Layer 3 of a small transformer language model trained on English Wikipedia (11 layers, counted from 0, width 128).
A neuron adds its activation times its output weights to the MLP's output. To switch it off is to set its activation to zero at one token and run the rest of the model.

Output weights of the MLP neurons that the questions are about. A number n stands for (n - 500) times 0.0019.
n29: 568,492,447,412,455,511,395,487,532,490,353,392,599,503,547,379,370,525,456,627,649,505,641,637,500,572,444,446,597,556,489,439,500,363,373,618,688,410,378,446,493,412,466,409,651,570,661,330,333,440,447,569,511,367,455,412,578,616,459,467,507,518,555,518,536,511,489,429,682,497,314,356,482,512,672,553,372,478,576,596,480,383,573,397,412,510,567,434,430,621,587,698,431,476,579,507,534,529,517,421,619,495,490,399,379,524,472,562,552,352,567,607,477,553,500,446,470,502,468,668,465,695,452,615,547,524,466,505
n36: 442,527,514,382,604,484,369,618,625,542,508,555,523,491,709,423,497,515,466,440,525,535,525,445,390,585,608,532,402,403,651,438,592,451,526,480,576,711,423,392,587,553,644,262,473,369,409,550,453,486,426,601,595,444,532,503,481,550,593,437,619,646,374,338,497,266,520,425,658,531,601,596,494,474,545,491,471,589,443,314,689,578,497,506,404,320,456,617,497,543,413,767,296,540,527,586,619,402,495,513,542,462,341,566,456,423,439,562,520,585,398,503,467,468,455,373,471,546,553,485,290,260,620,429,588,469,600,371
n44: 421,585,538,422,494,418,481,680,547,352,455,469,474,552,300,567,488,527,353,444,481,401,569,612,607,476,513,440,643,460,510,571,585,783,497,410,480,288,337,543,456,534,414,373,572,500,565,561,219,661,535,567,483,527,477,638,316,396,552,369,536,399,300,484,694,611,539,421,507,738,733,659,481,307,545,497,319,480,454,437,457,480,470,548,591,699,408,481,415,507,391,194,465,390,520,515,650,583,571,526,742,457,660,642,553,652,591,413,539,547,605,511,443,384,602,348,500,747,433,340,547,438,423,412,444,395,657,556
n89: 404,342,370,492,541,353,611,483,448,469,342,353,613,491,537,414,482,569,503,514,486,390,451,503,229,461,331,386,530,421,500,446,542,463,662,478,544,454,469,486,590,524,618,469,425,458,647,772,544,379,533,388,568,536,500,575,579,558,711,464,586,415,365,528,534,400,546,396,415,593,476,636,522,518,500,587,479,420,546,625,561,515,468,461,463,337,539,545,524,405,636,641,687,553,503,521,531,760,554,457,618,217,397,535,621,497,518,531,398,519,642,503,419,451,522,450,476,527,500,564,334,596,359,529,500,557,337,517
n93: 560,534,360,314,620,293,682,364,593,571,539,597,383,513,543,397,530,531,481,531,456,444,475,355,497,542,455,460,650,513,609,580,357,302,404,246,551,599,373,243,660,580,553,489,411,395,568,606,646,671,519,365,568,707,586,479,309,345,403,396,417,304,536,680,479,392,559,540,497,477,514,590,593,590,552,550,642,316,434,493,332,507,615,767,523,465,605,487,555,358,347,269,506,378,408,636,310,507,497,605,604,500,605,384,387,652,507,484,490,645,485,426,424,557,574,463,547,345,520,570,602,507,547,598,569,470,709,563
n95: 563,613,665,494,296,793,618,464,553,458,539,453,409,513,379,567,419,476,452,475,680,513,613,467,432,417,503,534,413,671,378,527,551,503,347,461,564,576,529,348,647,356,305,528,634,575,429,632,288,428,519,452,483,398,401,452,716,494,355,728,458,617,520,519,418,598,474,375,419,452,294,777,570,360,600,586,464,391,510,433,604,463,720,561,419,430,539,331,536,404,285,554,314,396,503,346,618,483,657,587,476,633,553,606,547,518,437,574,519,604,290,367,519,410,478,537,517,556,443,654,551,404,544,261,543,503,369,642
n146: 473,665,473,536,438,368,404,476,494,540,430,645,454,618,444,653,526,606,400,679,571,481,450,500,442,566,446,275,726,563,622,639,490,506,585,442,293,412,626,345,615,642,556,460,565,647,390,293,598,531,369,506,612,452,700,608,494,461,439,529,483,431,223,488,480,329,578,547,437,451,458,409,615,376,549,550,483,410,484,513,564,516,471,409,411,422,593,527,531,419,444,297,575,448,587,445,520,547,654,645,467,570,485,566,536,483,335,640,411,722,375,527,611,293,560,455,663,436,595,484,692,458,525,485,580,219,469,531
n158: 439,422,519,382,461,309,352,489,448,639,619,467,557,468,575,382,639,527,539,637,688,442,558,468,551,470,483,438,440,432,467,593,381,460,448,680,420,427,300,552,508,444,459,516,286,513,392,449,489,604,575,444,467,414,575,433,379,569,441,406,656,450,529,244,378,641,563,514,497,548,572,530,461,398,599,352,519,306,336,515,511,506,556,624,523,631,492,517,585,480,396,396,548,586,437,567,462,529,489,426,518,541,557,448,439,415,408,604,576,555,458,494,400,558,609,467,618,654,394,577,330,500,553,637,689,799,626,535
n180: 482,582,260,458,470,541,396,398,503,345,497,347,441,352,368,510,373,516,454,252,524,576,608,396,544,577,658,664,488,500,383,551,425,487,621,312,442,510,456,527,419,544,522,524,470,437,279,710,452,617,373,531,636,676,627,487,566,530,438,315,546,461,513,426,329,593,437,519,616,478,530,619,417,500,703,487,581,383,472,602,521,545,451,352,466,479,368,647,593,446,446,711,696,687,477,471,345,513,589,475,414,541,260,345,560,654,550,537,512,617,468,712,527,490,439,597,455,604,494,721,461,503,474,597,688,428,472,598
n182: 543,312,480,712,304,452,420,523,659,587,493,347,564,422,473,394,450,372,437,519,569,435,480,599,446,424,675,302,442,577,609,543,437,582,545,427,566,603,686,449,653,503,431,540,671,587,544,393,425,534,529,457,430,482,442,478,344,369,306,504,488,549,367,457,503,493,681,514,618,627,365,249,417,683,517,686,519,539,555,233,738,462,419,583,524,349,618,464,585,640,597,15,507,598,465,500,589,287,497,467,532,615,433,655,330,613,631,520,450,614,672,296,513,624,387,542,637,545,410,420,419,557,259,693,388,633,554,620
n184: 428,303,563,467,438,474,707,422,444,324,510,536,493,486,575,338,287,343,591,591,543,497,523,528,394,322,692,531,721,651,422,214,543,634,524,426,504,593,565,245,503,663,455,670,453,572,554,349,243,503,573,477,320,613,503,493,451,451,406,475,478,599,424,664,598,647,689,521,525,587,693,406,346,460,409,431,592,532,555,399,513,378,401,409,409,483,528,360,554,603,445,253,614,423,464,683,470,414,455,524,341,355,393,635,546,510,544,574,399,533,663,441,513,358,704,493,542,635,434,394,603,536,444,759,486,722,630,621
n217: 464,379,722,828,529,351,327,628,646,605,584,513,575,387,425,294,638,614,587,591,421,441,615,328,503,612,510,514,396,356,610,531,461,497,562,520,616,724,503,503,503,583,351,559,407,647,463,638,480,421,418,433,415,408,311,572,360,326,480,518,655,484,610,436,402,290,575,325,517,725,700,623,640,736,601,510,503,567,569,396,407,451,394,416,571,586,491,487,522,486,406,522,643,478,536,503,489,621,455,240,287,439,484,331,628,478,365,436,524,608,472,357,437,396,477,401,345,564,584,456,550,410,714,309,415,380,592,431
n251: 515,302,494,557,339,578,312,515,481,813,678,512,698,503,615,483,352,516,494,462,395,588,479,466,369,289,443,525,314,197,461,382,532,556,494,579,359,642,463,500,458,474,472,588,650,643,500,610,497,516,758,546,523,329,531,474,542,416,543,644,475,329,366,509,414,564,500,700,567,420,354,454,485,528,601,497,555,497,494,437,520,509,343,460,657,479,307,445,523,509,601,459,500,410,503,436,490,503,500,583,477,582,553,443,408,460,497,595,583,402,437,470,633,266,646,571,561,295,459,530,413,503,650,491,609,512,615,650
n263: 494,551,586,462,391,611,512,397,362,564,445,479,616,512,407,517,576,567,566,515,571,597,648,630,364,493,434,415,418,282,382,397,455,571,459,473,415,295,476,581,582,465,684,660,500,576,347,615,601,475,444,566,436,452,311,507,347,292,515,380,662,444,370,461,514,699,651,701,686,455,188,565,551,581,379,550,349,423,416,519,514,394,433,509,491,536,576,608,486,435,453,697,575,489,484,503,406,403,625,443,529,593,422,553,382,312,523,542,412,654,506,629,679,403,449,513,510,535,560,382,513,396,560,770,648,531,469,512
n275: 382,459,532,495,596,543,592,222,423,387,516,468,503,486,369,527,454,573,530,548,511,446,473,399,560,725,589,432,508,549,509,374,413,581,511,451,466,452,506,511,537,610,663,600,611,272,248,410,618,394,454,623,713,650,486,606,599,371,429,568,538,417,452,552,441,420,511,430,657,629,442,450,440,398,412,308,490,462,542,446,562,560,695,536,688,438,528,497,405,452,503,724,563,529,523,400,576,475,411,510,468,681,521,472,583,386,521,448,464,695,492,485,462,582,435,413,549,550,440,458,627,447,483,494,411,427,547,427
n312: 540,425,474,537,386,533,576,391,591,494,491,474,598,632,476,677,533,603,371,554,511,370,291,392,539,440,543,402,551,583,664,497,506,581,521,611,475,630,521,452,480,500,539,419,491,503,494,368,465,620,529,377,596,522,593,519,440,328,621,462,351,457,491,523,379,635,404,263,506,559,578,516,337,576,178,627,558,391,455,552,556,594,445,605,592,561,497,491,395,410,386,593,783,581,447,500,373,578,413,571,588,567,503,603,345,641,347,435,615,460,577,711,419,542,465,364,334,475,543,522,593,381,715,566,509,599,372,482

Each question names a token from some text and the token that comes next. It shows the activations a of the neurons there, in the order above. A number n stands for (n - 500) times 0.011.

Then comes g, the gradient of the next token's log-probability with respect to the MLP's output, scaled to length 1. A neuron's effect is roughly proportional to its activation times (output weights . g). A number n stands for (n - 500) times 0.00074.

")", then "\n"
a: 500,508,527,651,503,502,496,486,502,494,501,471,493,500,498,501
g: 693,526,330,597,633,398,686,348,644,575,602,697,496,595,587,565,349,416,375,593,422,706,471,333,571,497,472,575,603,364,707,549,505,576,459,298,648,301,368,556,666,592,548,387,511,478,417,666,675,354,466,413,575,736,634,723,461,495,319,621,492,256,505,566,325,152,376,403,347,348,490,574,568,613,539,451,391,310,385,393,415,595,665,421,389,494,396,433,508,411,303,642,449,398,447,441,773,653,699,522,660,551,462,401,650,553,478,491,421,592,572,363,458,375,491,421,519,524,360,443,682,406,596,497,546,511,472,540
Switching off which neuron hurts the next token most? n89

"din", then "a"
a: 514,499,480,421,535,493,518,557,499,501,509,500,174,484,463,510
g: 531,471,622,638,680,372,549,638,437,473,263,503,353,635,504,576,618,450,736,809,658,252,409,531,480,396,448,605,458,615,560,625,280,411,533,527,557,462,611,704,556,410,625,547,524,487,288,205,359,448,437,517,489,583,375,554,660,529,201,639,447,252,580,453,338,685,501,453,359,533,489,243,382,458,524,415,427,505,481,578,656,423,537,380,537,573,401,501,460,536,650,500,482,510,460,582,487,630,466,571,525,709,485,198,563,423,525,262,487,519,458,713,490,678,307,506,576,691,437,404,447,512,527,732,564,398,507,495
Switching off which neuron hurts the next token most? n251

" with", then " Democrats"
a: 467,507,523,474,496,477,469,519,512,925,454,489,475,554,480,512
g: 545,562,267,317,328,513,509,552,346,600,445,557,316,469,315,592,660,546,640,350,488,317,449,456,551,455,426,622,673,453,561,516,429,319,540,147,495,512,606,448,789,339,402,446,362,550,415,535,558,423,468,343,497,450,433,613,473,804,602,469,418,540,290,648,674,721,548,416,237,618,429,542,379,719,374,645,542,454,569,381,422,518,528,484,414,588,501,504,538,528,607,550,455,581,454,731,519,470,472,476,525,724,525,588,560,607,539,685,675,520,670,666,338,533,575,428,169,614,521,437,446,328,477,456,572,536,332,609
Which neuron, switched off, raises the next token's probability most? n182

"hi", then "err"
a: 482,401,531,506,497,514,501,549,505,539,524,450,491,501,513,494
g: 258,495,457,517,468,486,550,378,340,537,208,420,468,613,366,606,590,449,469,580,458,599,342,640,700,552,458,389,380,559,404,512,474,453,708,587,213,320,525,519,826,626,505,482,496,431,325,486,413,737,657,499,424,694,614,443,354,605,344,343,437,563,628,603,487,544,488,419,715,528,550,440,456,463,464,401,387,486,633,464,494,311,564,435,395,327,510,642,499,595,732,420,582,293,390,591,734,463,592,600,550,275,589,343,533,663,733,542,636,574,495,408,480,583,480,250,430,368,469,454,726,483,583,712,451,551,474,488
Which two neurons, each switched off alone, lower its probability most, in order? n36, n217

"t", then " captain"
a: 500,493,479,672,479,499,507,446,293,486,544,498,425,513,498,480
g: 696,537,562,580,243,271,459,514,652,508,524,403,677,559,603,622,631,753,762,426,321,487,416,577,309,376,492,504,618,593,449,436,626,559,613,416,329,372,598,488,349,485,394,557,411,713,559,576,412,476,609,422,597,463,479,622,355,589,434,343,426,811,382,507,624,741,236,350,660,556,674,621,533,265,441,460,612,438,517,575,465,485,500,459,429,368,559,428,468,620,486,505,569,495,351,588,467,757,723,382,476,501,357,451,737,410,402,591,638,496,560,350,488,406,282,392,452,431,558,407,260,532,446,476,439,603,422,499
Switching off which neuron hurts the next token most? n89

" Be", then "cer"
a: 517,499,546,510,512,701,619,478,458,502,534,535,480,489,477,710
g: 684,543,610,481,568,499,626,385,472,541,578,457,483,643,472,482,573,438,405,446,529,298,541,673,404,419,521,354,643,641,317,801,550,573,250,427,547,365,345,528,501,334,434,477,464,430,373,508,469,457,470,524,557,375,730,296,681,262,489,373,513,516,519,509,379,588,406,466,612,825,369,408,648,813,536,765,654,386,712,591,322,627,338,518,306,560,547,539,629,652,400,473,362,534,463,633,423,417,517,330,536,665,305,463,461,395,450,374,653,523,588,370,360,442,532,655,461,724,401,544,398,426,523,505,401,576,629,520
Which two neurons, each switched off alone, lower its probability most, in order? n95, n312

" cons", then "erv"
a: 503,498,502,415,515,479,455,521,479,504,458,487,268,406,486,501
g: 489,456,674,513,322,430,407,432,437,501,303,435,492,516,554,651,286,348,639,579,412,339,215,418,642,317,458,499,385,478,540,402,343,451,458,412,612,413,612,573,492,475,692,553,401,552,759,269,582,665,337,535,726,817,530,570,684,649,244,396,610,576,565,637,507,599,517,352,611,585,562,508,456,459,713,396,462,442,382,569,466,383,535,553,525,502,481,418,344,470,725,620,458,351,507,496,609,635,559,573,380,648,523,361,382,529,555,545,569,369,761,430,279,526,618,324,445,489,594,412,603,641,494,492,418,756,401,368
Switching off which neuron hurts the next token most? n251

" been", then " as"
a: 499,498,528,494,499,129,483,508,517,515,544,509,487,476,536,671
g: 701,464,449,262,441,488,509,416,489,491,507,531,643,296,550,405,377,554,329,318,646,423,491,417,473,573,322,392,531,242,493,525,574,450,567,573,451,513,424,491,301,436,653,330,450,601,506,473,494,468,434,458,476,448,320,553,519,532,509,862,516,346,354,725,388,563,557,528,323,440,479,585,363,732,567,468,517,679,354,587,751,261,449,659,594,747,563,784,387,623,361,370,720,574,510,450,382,662,504,561,439,334,517,841,566,484,646,490,547,713,598,530,478,435,628,596,467,485,410,510,578,336,458,411,467,524,386,530
Switching off which neuron hurts the next token most? n312

"d", then " Cho"
a: 508,521,515,455,549,498,499,19,482,503,517,459,449,174,174,510
g: 459,421,551,414,506,622,578,440,499,818,746,599,387,522,512,461,577,745,644,583,358,556,549,438,759,577,480,479,576,525,597,644,465,468,518,490,478,485,415,499,422,302,485,436,505,282,287,538,423,394,515,349,570,497,465,620,573,528,449,590,413,472,522,569,430,463,524,595,373,226,465,487,689,606,637,181,477,544,412,691,605,733,728,388,725,284,587,271,459,473,594,379,473,474,520,574,610,285,498,577,637,236,391,474,380,536,487,448,428,502,473,581,393,672,597,394,581,488,408,708,317,339,679,348,476,422,591,331
Switching off which neuron hurts the next token most? n263

" |", then " 2"
a: 460,509,511,494,697,500,493,582,485,480,473,492,481,495,471,509
g: 377,489,501,329,343,629,604,623,562,547,527,460,566,445,575,376,583,494,717,538,708,576,215,471,619,290,550,391,666,476,590,428,328,415,769,581,554,629,628,449,409,609,367,588,735,501,620,440,376,417,519,446,527,118,527,426,283,525,509,569,476,449,369,591,465,662,264,642,337,661,288,528,392,463,436,477,433,605,597,495,532,454,604,491,424,650,518,449,656,578,491,520,415,628,615,532,522,417,575,437,456,583,538,502,510,413,638,472,367,184,386,503,659,437,732,292,641,491,335,659,684,459,450,402,538,525,593,289
Which neuron, switched off, raises the next token's probability most? n93

"-", then " Det"
a: 559,501,553,486,507,494,485,504,512,530,574,503,504,486,459,509
g: 572,555,584,658,427,557,343,391,453,652,504,488,546,463,276,449,546,674,674,404,555,678,448,731,532,537,365,524,544,624,510,643,403,426,313,680,427,432,530,706,550,331,388,494,495,450,543,651,372,620,517,324,284,432,519,522,559,537,580,433,567,500,460,759,529,579,438,672,531,306,385,605,596,303,406,440,681,577,556,711,417,366,618,561,714,547,567,515,400,533,374,491,402,556,286,507,610,502,670,390,523,646,222,411,550,598,344,476,503,574,286,452,750,522,347,339,619,286,372,533,508,433,524,142,502,614,481,398
Which neuron, switched off, raises the next token's probability most? n184

"We", then "ise"
a: 502,498,510,496,497,512,723,481,516,500,519,519,457,474,456,461
g: 396,503,545,391,494,748,365,463,300,676,372,469,473,627,609,553,546,613,782,420,314,420,530,367,402,389,541,503,650,682,440,611,528,554,519,601,763,522,625,458,743,698,571,470,595,538,528,561,433,533,656,500,322,569,610,582,461,506,574,457,265,569,442,549,637,429,408,425,350,254,504,426,542,232,407,466,392,552,553,542,660,625,142,695,646,608,403,456,405,530,529,533,535,548,464,326,513,581,421,457,575,592,497,674,464,620,472,461,481,730,362,467,385,524,336,353,516,296,461,326,736,356,523,391,586,434,362,325
Switching off which neuron hurts the next token most? n146

"yer", then "im"
a: 446,465,478,361,526,521,498,474,503,498,524,514,506,500,499,475
g: 384,419,512,549,434,591,466,465,452,561,286,599,572,536,605,529,514,576,684,351,444,323,428,575,371,292,546,607,671,551,450,477,568,705,430,353,480,604,602,594,602,357,567,754,623,425,244,468,461,587,552,518,560,636,530,376,465,451,311,372,349,535,695,491,652,490,476,558,634,599,654,383,623,514,375,528,328,615,423,603,399,356,270,536,467,546,558,675,400,521,673,635,568,359,501,603,426,661,474,500,355,477,474,289,534,553,631,571,500,490,199,510,304,817,472,525,362,372,524,383,766,175,599,628,500,534,428,357
Switching off which neuron hurts the next token most? n89

" Cal", then "omic"
a: 488,478,510,503,518,469,480,505,354,537,501,510,522,540,456,476
g: 525,514,657,435,555,554,593,489,657,672,475,444,498,459,581,488,725,417,382,386,754,624,479,706,498,473,341,583,400,638,568,336,417,737,368,588,431,720,486,365,574,512,488,460,540,269,282,314,420,451,401,389,545,538,277,618,418,418,284,606,413,421,498,279,553,484,652,534,439,620,523,471,800,647,646,274,406,376,433,415,519,522,673,485,669,645,500,340,528,519,381,488,438,545,423,570,594,319,432,412,256,532,458,396,337,620,383,507,463,504,592,561,264,563,525,643,723,684,514,477,566,552,301,733,475,596,526,539
Which two neurons, each switched off alone, lower its probability most, in order? n180, n182

"ep", then "s"
a: 497,193,479,433,517,500,487,181,493,501,507,483,401,496,515,501
g: 550,577,305,534,451,310,448,433,426,413,601,485,448,719,535,484,503,492,574,377,381,642,621,306,530,770,493,441,604,538,444,463,509,421,409,515,561,405,470,451,790,579,308,452,619,796,667,589,418,334,388,591,473,487,751,387,552,379,463,505,404,563,434,618,447,573,477,235,467,506,315,443,452,621,437,769,670,318,621,506,495,478,615,505,410,398,507,745,508,533,642,458,443,767,591,372,541,314,288,524,414,482,420,298,480,362,510,398,449,465,536,749,565,418,412,785,528,408,402,680,447,614,360,500,469,389,667,613
Switching off which neuron hurts the next token most? n158

" |", then "  "
a: 486,503,497,491,573,500,475,551,500,358,499,480,488,511,453,520
g: 485,576,359,592,380,562,379,582,297,597,645,612,568,524,320,710,528,370,413,490,479,478,631,377,396,797,572,540,598,431,369,387,642,452,93,540,452,298,381,326,405,441,510,503,615,533,567,491,605,520,423,493,439,738,579,725,599,580,401,223,459,536,640,511,416,333,604,452,523,480,522,411,559,484,529,642,585,310,247,521,492,353,586,350,505,341,577,576,345,522,590,560,372,470,615,499,466,597,380,586,597,605,388,460,441,580,509,646,619,413,600,583,305,559,264,611,416,479,637,387,494,611,479,580,853,581,469,667
Switching off which neuron hurts the next token most? n182

",", then " 1899"
a: 501,481,497,482,500,433,478,499,414,500,498,494,509,505,512,520
g: 410,494,519,448,436,420,574,551,720,406,531,439,530,623,452,305,538,400,425,404,512,606,681,538,520,338,367,434,358,298,549,366,717,474,432,323,470,442,456,385,642,543,448,443,387,431,707,539,277,462,431,487,434,404,368,716,474,813,672,410,501,411,745,746,440,507,531,326,457,421,490,738,290,599,621,412,404,513,378,628,301,511,489,528,487,563,485,545,429,560,504,677,601,324,521,685,318,608,716,450,495,563,494,458,531,731,266,468,455,434,422,423,673,360,486,458,559,481,372,614,649,530,506,669,825,531,673,431
Which neuron, switched off, raises the next token's probability most? n180

"us", then " ("
a: 468,489,782,442,526,511,467,553,515,445,474,485,493,509,440,543
g: 555,612,543,492,430,396,270,534,485,413,791,606,684,569,473,634,653,523,372,417,699,658,591,430,466,422,470,482,432,565,269,613,358,340,708,532,489,639,512,474,589,574,577,552,339,549,522,668,446,462,386,566,634,463,347,513,440,656,421,645,519,583,270,496,571,495,516,304,495,497,360,398,227,526,479,526,550,298,687,451,448,243,610,545,524,431,497,663,503,667,653,527,579,372,581,464,335,593,696,434,557,548,458,348,423,458,559,428,382,341,461,443,648,572,456,302,570,508,774,705,441,135,280,554,596,580,501,405
Which neuron, switched off, raises the next token's probability most? n44

" be", then " more"
a: 513,493,560,478,501,268,548,475,500,519,505,520,505,462,518,512
g: 371,446,587,368,349,502,607,429,553,498,309,422,528,505,443,495,342,360,156,536,857,549,443,484,526,463,458,487,597,463,409,495,448,484,647,615,349,713,600,496,395,498,578,370,531,510,471,615,292,654,413,516,606,327,495,708,574,412,640,597,528,535,527,681,240,490,571,577,268,340,331,505,550,651,675,655,547,446,550,608,615,425,427,436,529,606,583,276,532,577,310,408,568,487,649,270,465,578,610,561,361,394,671,445,377,498,818,522,354,427,516,658,698,579,613,376,680,625,521,580,502,547,337,440,338,387,462,505
Which neuron, switched off, raises the next token's probability most? n95

"s", then " 3rd"
a: 468,499,504,514,503,514,486,490,154,537,538,436,491,545,157,498
g: 431,658,673,395,508,506,756,607,515,240,285,635,574,642,801,641,692,486,606,609,593,458,504,541,568,513,505,512,504,375,481,429,482,494,529,180,488,433,635,583,600,563,305,579,347,720,575,470,497,467,444,417,544,465,635,693,400,643,502,325,585,342,524,676,405,430,196,576,449,436,364,466,494,323,513,433,203,660,430,658,542,453,592,456,400,548,490,714,339,576,604,531,347,644,435,435,273,562,508,611,469,471,419,453,645,624,568,684,396,288,572,513,350,363,439,449,411,419,378,527,565,323,519,602,401,523,551,599
Switching off which neuron hurts the next token most? n275

" |", then " Great"
a: 465,523,543,497,554,508,480,542,539,386,495,472,495,496,433,568
g: 632,386,459,566,715,314,467,469,628,572,501,653,268,366,395,512,452,550,577,497,420,259,550,680,580,713,540,557,338,469,420,393,557,476,452,341,507,364,499,461,644,526,726,686,444,505,358,426,460,550,642,593,450,378,539,333,661,469,423,857,545,639,651,471,632,414,502,413,542,355,652,414,464,427,348,677,481,505,485,268,548,514,307,805,524,454,508,407,424,526,626,274,591,541,449,594,398,504,342,300,531,395,323,553,371,381,573,513,390,703,465,636,379,621,446,674,411,464,703,362,600,456,555,535,418,488,558,756
Which neuron, switched off, raises the next token's probability most? n182

"ved", then "ev"
a: 568,497,563,498,520,451,467,534,454,493,500,491,441,545,507,483
g: 439,400,307,438,409,483,502,400,336,690,272,666,381,539,518,728,558,536,379,476,495,374,377,550,376,504,396,703,553,661,350,571,288,410,533,293,360,314,751,450,379,555,428,578,550,592,525,467,379,414,328,632,672,682,452,526,438,516,495,359,349,453,807,344,476,611,623,351,525,487,497,349,740,443,380,564,546,689,387,657,525,494,485,624,587,361,438,409,600,617,463,626,504,440,611,742,490,543,448,467,554,590,626,423,539,274,584,588,718,581,267,351,417,665,525,637,558,477,625,598,623,349,353,465,636,491,563,440
Which neuron, switched off, raises the next token's probability most? n44

"omic", then "rus"
a: 473,493,504,510,499,497,532,522,557,495,491,127,494,506,490,499
g: 474,745,273,410,490,584,741,464,496,422,309,490,541,491,458,600,549,563,579,574,487,459,561,460,415,628,331,596,570,439,360,618,482,440,568,391,329,470,355,524,373,542,375,552,501,319,489,434,534,420,576,670,527,426,649,520,243,500,411,504,776,670,419,182,667,533,445,438,467,605,601,406,496,423,477,366,420,472,622,701,399,379,429,543,684,608,548,488,479,806,719,606,550,525,573,526,349,518,371,426,322,150,501,699,505,465,565,497,307,544,299,484,476,509,598,489,569,706,637,534,541,394,387,359,494,783,505,665
Switching off which neuron hurts the next token most? n217

"ront", then "ing"
a: 524,503,494,474,521,468,503,434,540,612,507,475,309,514,459,493
g: 654,594,669,418,514,625,536,576,552,475,577,593,467,524,548,521,491,378,597,482,524,456,558,410,282,272,525,467,700,592,597,395,594,487,666,445,476,483,663,601,556,495,566,513,387,505,776,334,458,638,505,574,549,561,372,400,418,372,469,317,644,427,739,566,676,426,350,710,434,375,458,560,397,467,489,403,355,665,423,654,432,473,346,340,614,284,562,308,382,399,619,503,648,590,424,464,576,526,429,494,414,369,362,345,245,360,559,629,600,426,662,338,521,597,683,417,167,481,701,593,475,697,499,423,656,271,721,409
Which neuron, switched off, raises the next token's probability most? n182

" faced", then " Democratic"
a: 498,498,524,512,554,460,504,457,479,332,597,509,488,541,503,500
g: 305,407,431,430,686,384,351,492,167,362,672,592,534,572,416,612,568,457,582,545,559,300,326,471,549,574,315,579,436,455,404,427,291,520,374,424,530,512,470,489,586,565,582,558,771,595,593,499,479,677,419,423,410,420,639,411,611,584,703,406,439,521,329,490,577,380,436,436,501,335,400,396,529,804,505,653,567,457,665,424,229,414,646,508,556,499,439,657,341,334,671,499,566,359,450,519,515,322,513,482,556,636,549,622,253,510,603,504,535,358,582,617,624,525,795,550,479,578,821,475,522,467,587,608,662,418,388,314
Switching off which neuron hurts the next token most? n182

"at", then "us"
a: 503,528,577,507,536,511,562,201,560,462,501,499,611,514,530,836
g: 614,551,399,444,641,360,528,775,548,510,679,483,321,498,458,511,513,550,541,360,446,552,541,298,368,518,417,480,334,381,569,584,595,644,631,206,570,764,747,483,430,549,677,693,564,533,618,496,499,343,544,432,620,347,441,650,673,532,643,529,506,343,613,424,668,462,545,257,396,518,530,624,465,509,557,540,536,487,399,357,537,311,425,466,421,678,563,362,557,559,390,567,555,686,290,558,421,495,478,580,669,644,563,563,256,499,453,542,435,318,413,524,382,579,306,587,500,449,436,721,348,411,443,422,727,323,165,462
Switching off which neuron hurts the next token most? n158

"aco", then "bs"
a: 349,504,494,501,506,509,473,504,521,493,519,509,514,217,497,462
g: 475,350,707,420,377,486,707,491,454,474,697,530,581,443,498,458,599,292,432,382,494,614,398,591,464,674,503,435,601,407,514,540,502,581,410,445,557,400,371,562,632,509,325,365,647,618,281,630,612,447,550,300,565,464,344,418,332,99,340,338,308,236,518,412,483,347,433,620,625,430,596,582,544,701,576,539,527,388,533,501,394,462,527,793,361,727,479,579,424,657,407,678,475,603,551,583,375,463,483,450,402,536,613,503,437,488,492,736,461,364,513,287,467,644,680,416,378,649,753,511,600,526,580,530,487,697,614,534
Which neuron, switched off, raises the next token's probability most? n263

" mi", then "ya"
a: 515,505,539,484,492,506,484,529,517,531,504,520,239,451,499,487
g: 512,374,665,257,593,406,378,699,508,746,383,586,521,369,491,574,320,398,389,596,627,446,448,295,670,355,784,564,523,651,539,427,355,441,378,494,792,458,616,430,519,410,597,538,449,516,685,635,551,572,650,377,572,537,389,555,384,415,529,778,493,481,784,340,482,297,605,240,494,520,533,398,629,455,614,473,361,479,234,497,613,629,459,581,370,474,454,562,565,316,507,497,711,528,501,688,295,451,496,456,302,666,657,449,406,413,539,499,561,717,349,428,416,489,416,402,441,475,542,509,631,407,408,548,487,586,403,580
Switching off which neuron hurts the next token most? n251

" |", then " South"
a: 480,504,505,491,503,500,489,518,531,215,582,483,500,501,421,494
g: 557,583,487,510,623,418,361,360,657,480,448,587,370,227,411,486,445,463,674,359,323,338,552,581,539,689,592,584,406,408,305,434,602,345,432,469,493,344,595,495,584,475,563,751,605,550,333,461,472,531,439,342,419,457,439,373,565,591,669,760,453,558,490,412,593,555,381,405,522,450,578,438,399,462,392,599,654,560,321,417,571,463,535,726,416,546,630,554,331,617,620,277,609,574,372,534,317,355,394,356,437,666,413,632,417,564,665,579,518,783,607,477,213,525,427,559,351,567,689,375,505,643,753,514,598,430,449,795
Which neuron, switched off, raises the next token's probability most? n182

" Richard", then " Cas"
a: 568,479,469,500,516,496,514,499,503,486,507,507,477,237,494,503
g: 585,506,474,693,363,426,509,571,454,592,634,369,447,504,532,675,563,574,429,389,434,566,310,505,625,516,806,537,481,454,562,635,517,286,427,425,531,499,422,423,620,579,511,750,610,460,493,452,514,435,568,608,473,509,738,385,440,544,690,606,609,510,637,333,524,502,506,344,657,622,376,655,405,709,620,435,551,463,615,504,451,394,617,513,498,459,463,481,306,445,406,492,616,844,622,309,464,838,407,336,405,279,470,491,508,472,566,413,297,316,434,438,392,352,532,573,408,308,322,598,521,598,242,279,406,390,475,740
Switching off which neuron hurts the next token most? n263

"red", then "ler"
a: 327,466,528,527,405,509,508,557,482,494,491,469,450,298,574,508
g: 406,456,740,566,550,421,673,476,483,617,294,589,473,278,546,434,642,348,484,642,715,607,425,555,544,758,363,302,223,422,443,426,303,485,536,561,490,295,308,516,437,288,587,584,493,612,593,577,554,579,572,453,385,563,668,502,721,429,447,481,706,517,393,363,663,397,330,456,467,567,454,249,465,222,518,564,508,450,480,587,484,395,687,339,592,274,324,526,568,509,518,318,496,572,619,585,584,556,496,457,429,591,571,540,573,371,566,424,714,534,404,540,542,396,629,477,352,698,525,480,667,422,421,403,526,792,643,600
Which neuron, switched off, raises the next token's probability most? n263

" to", then " Graham"
a: 481,519,500,472,491,443,525,504,401,505,431,481,500,614,518,509
g: 593,584,596,558,411,562,750,350,602,520,373,448,529,391,168,361,502,581,400,406,473,522,404,586,667,428,735,397,574,453,499,520,663,437,608,476,578,511,495,521,516,431,383,422,249,231,497,490,393,492,432,411,610,334,602,774,593,619,510,769,416,492,573,643,365,655,496,612,411,657,521,540,433,548,469,335,654,408,490,438,597,600,496,305,513,634,471,321,544,683,338,490,597,360,453,340,498,392,555,445,272,509,540,575,741,673,614,512,524,480,515,616,352,524,408,351,608,462,503,563,488,605,241,493,377,440,379,859
Which neuron, switched off, raises the next token's probability most? n263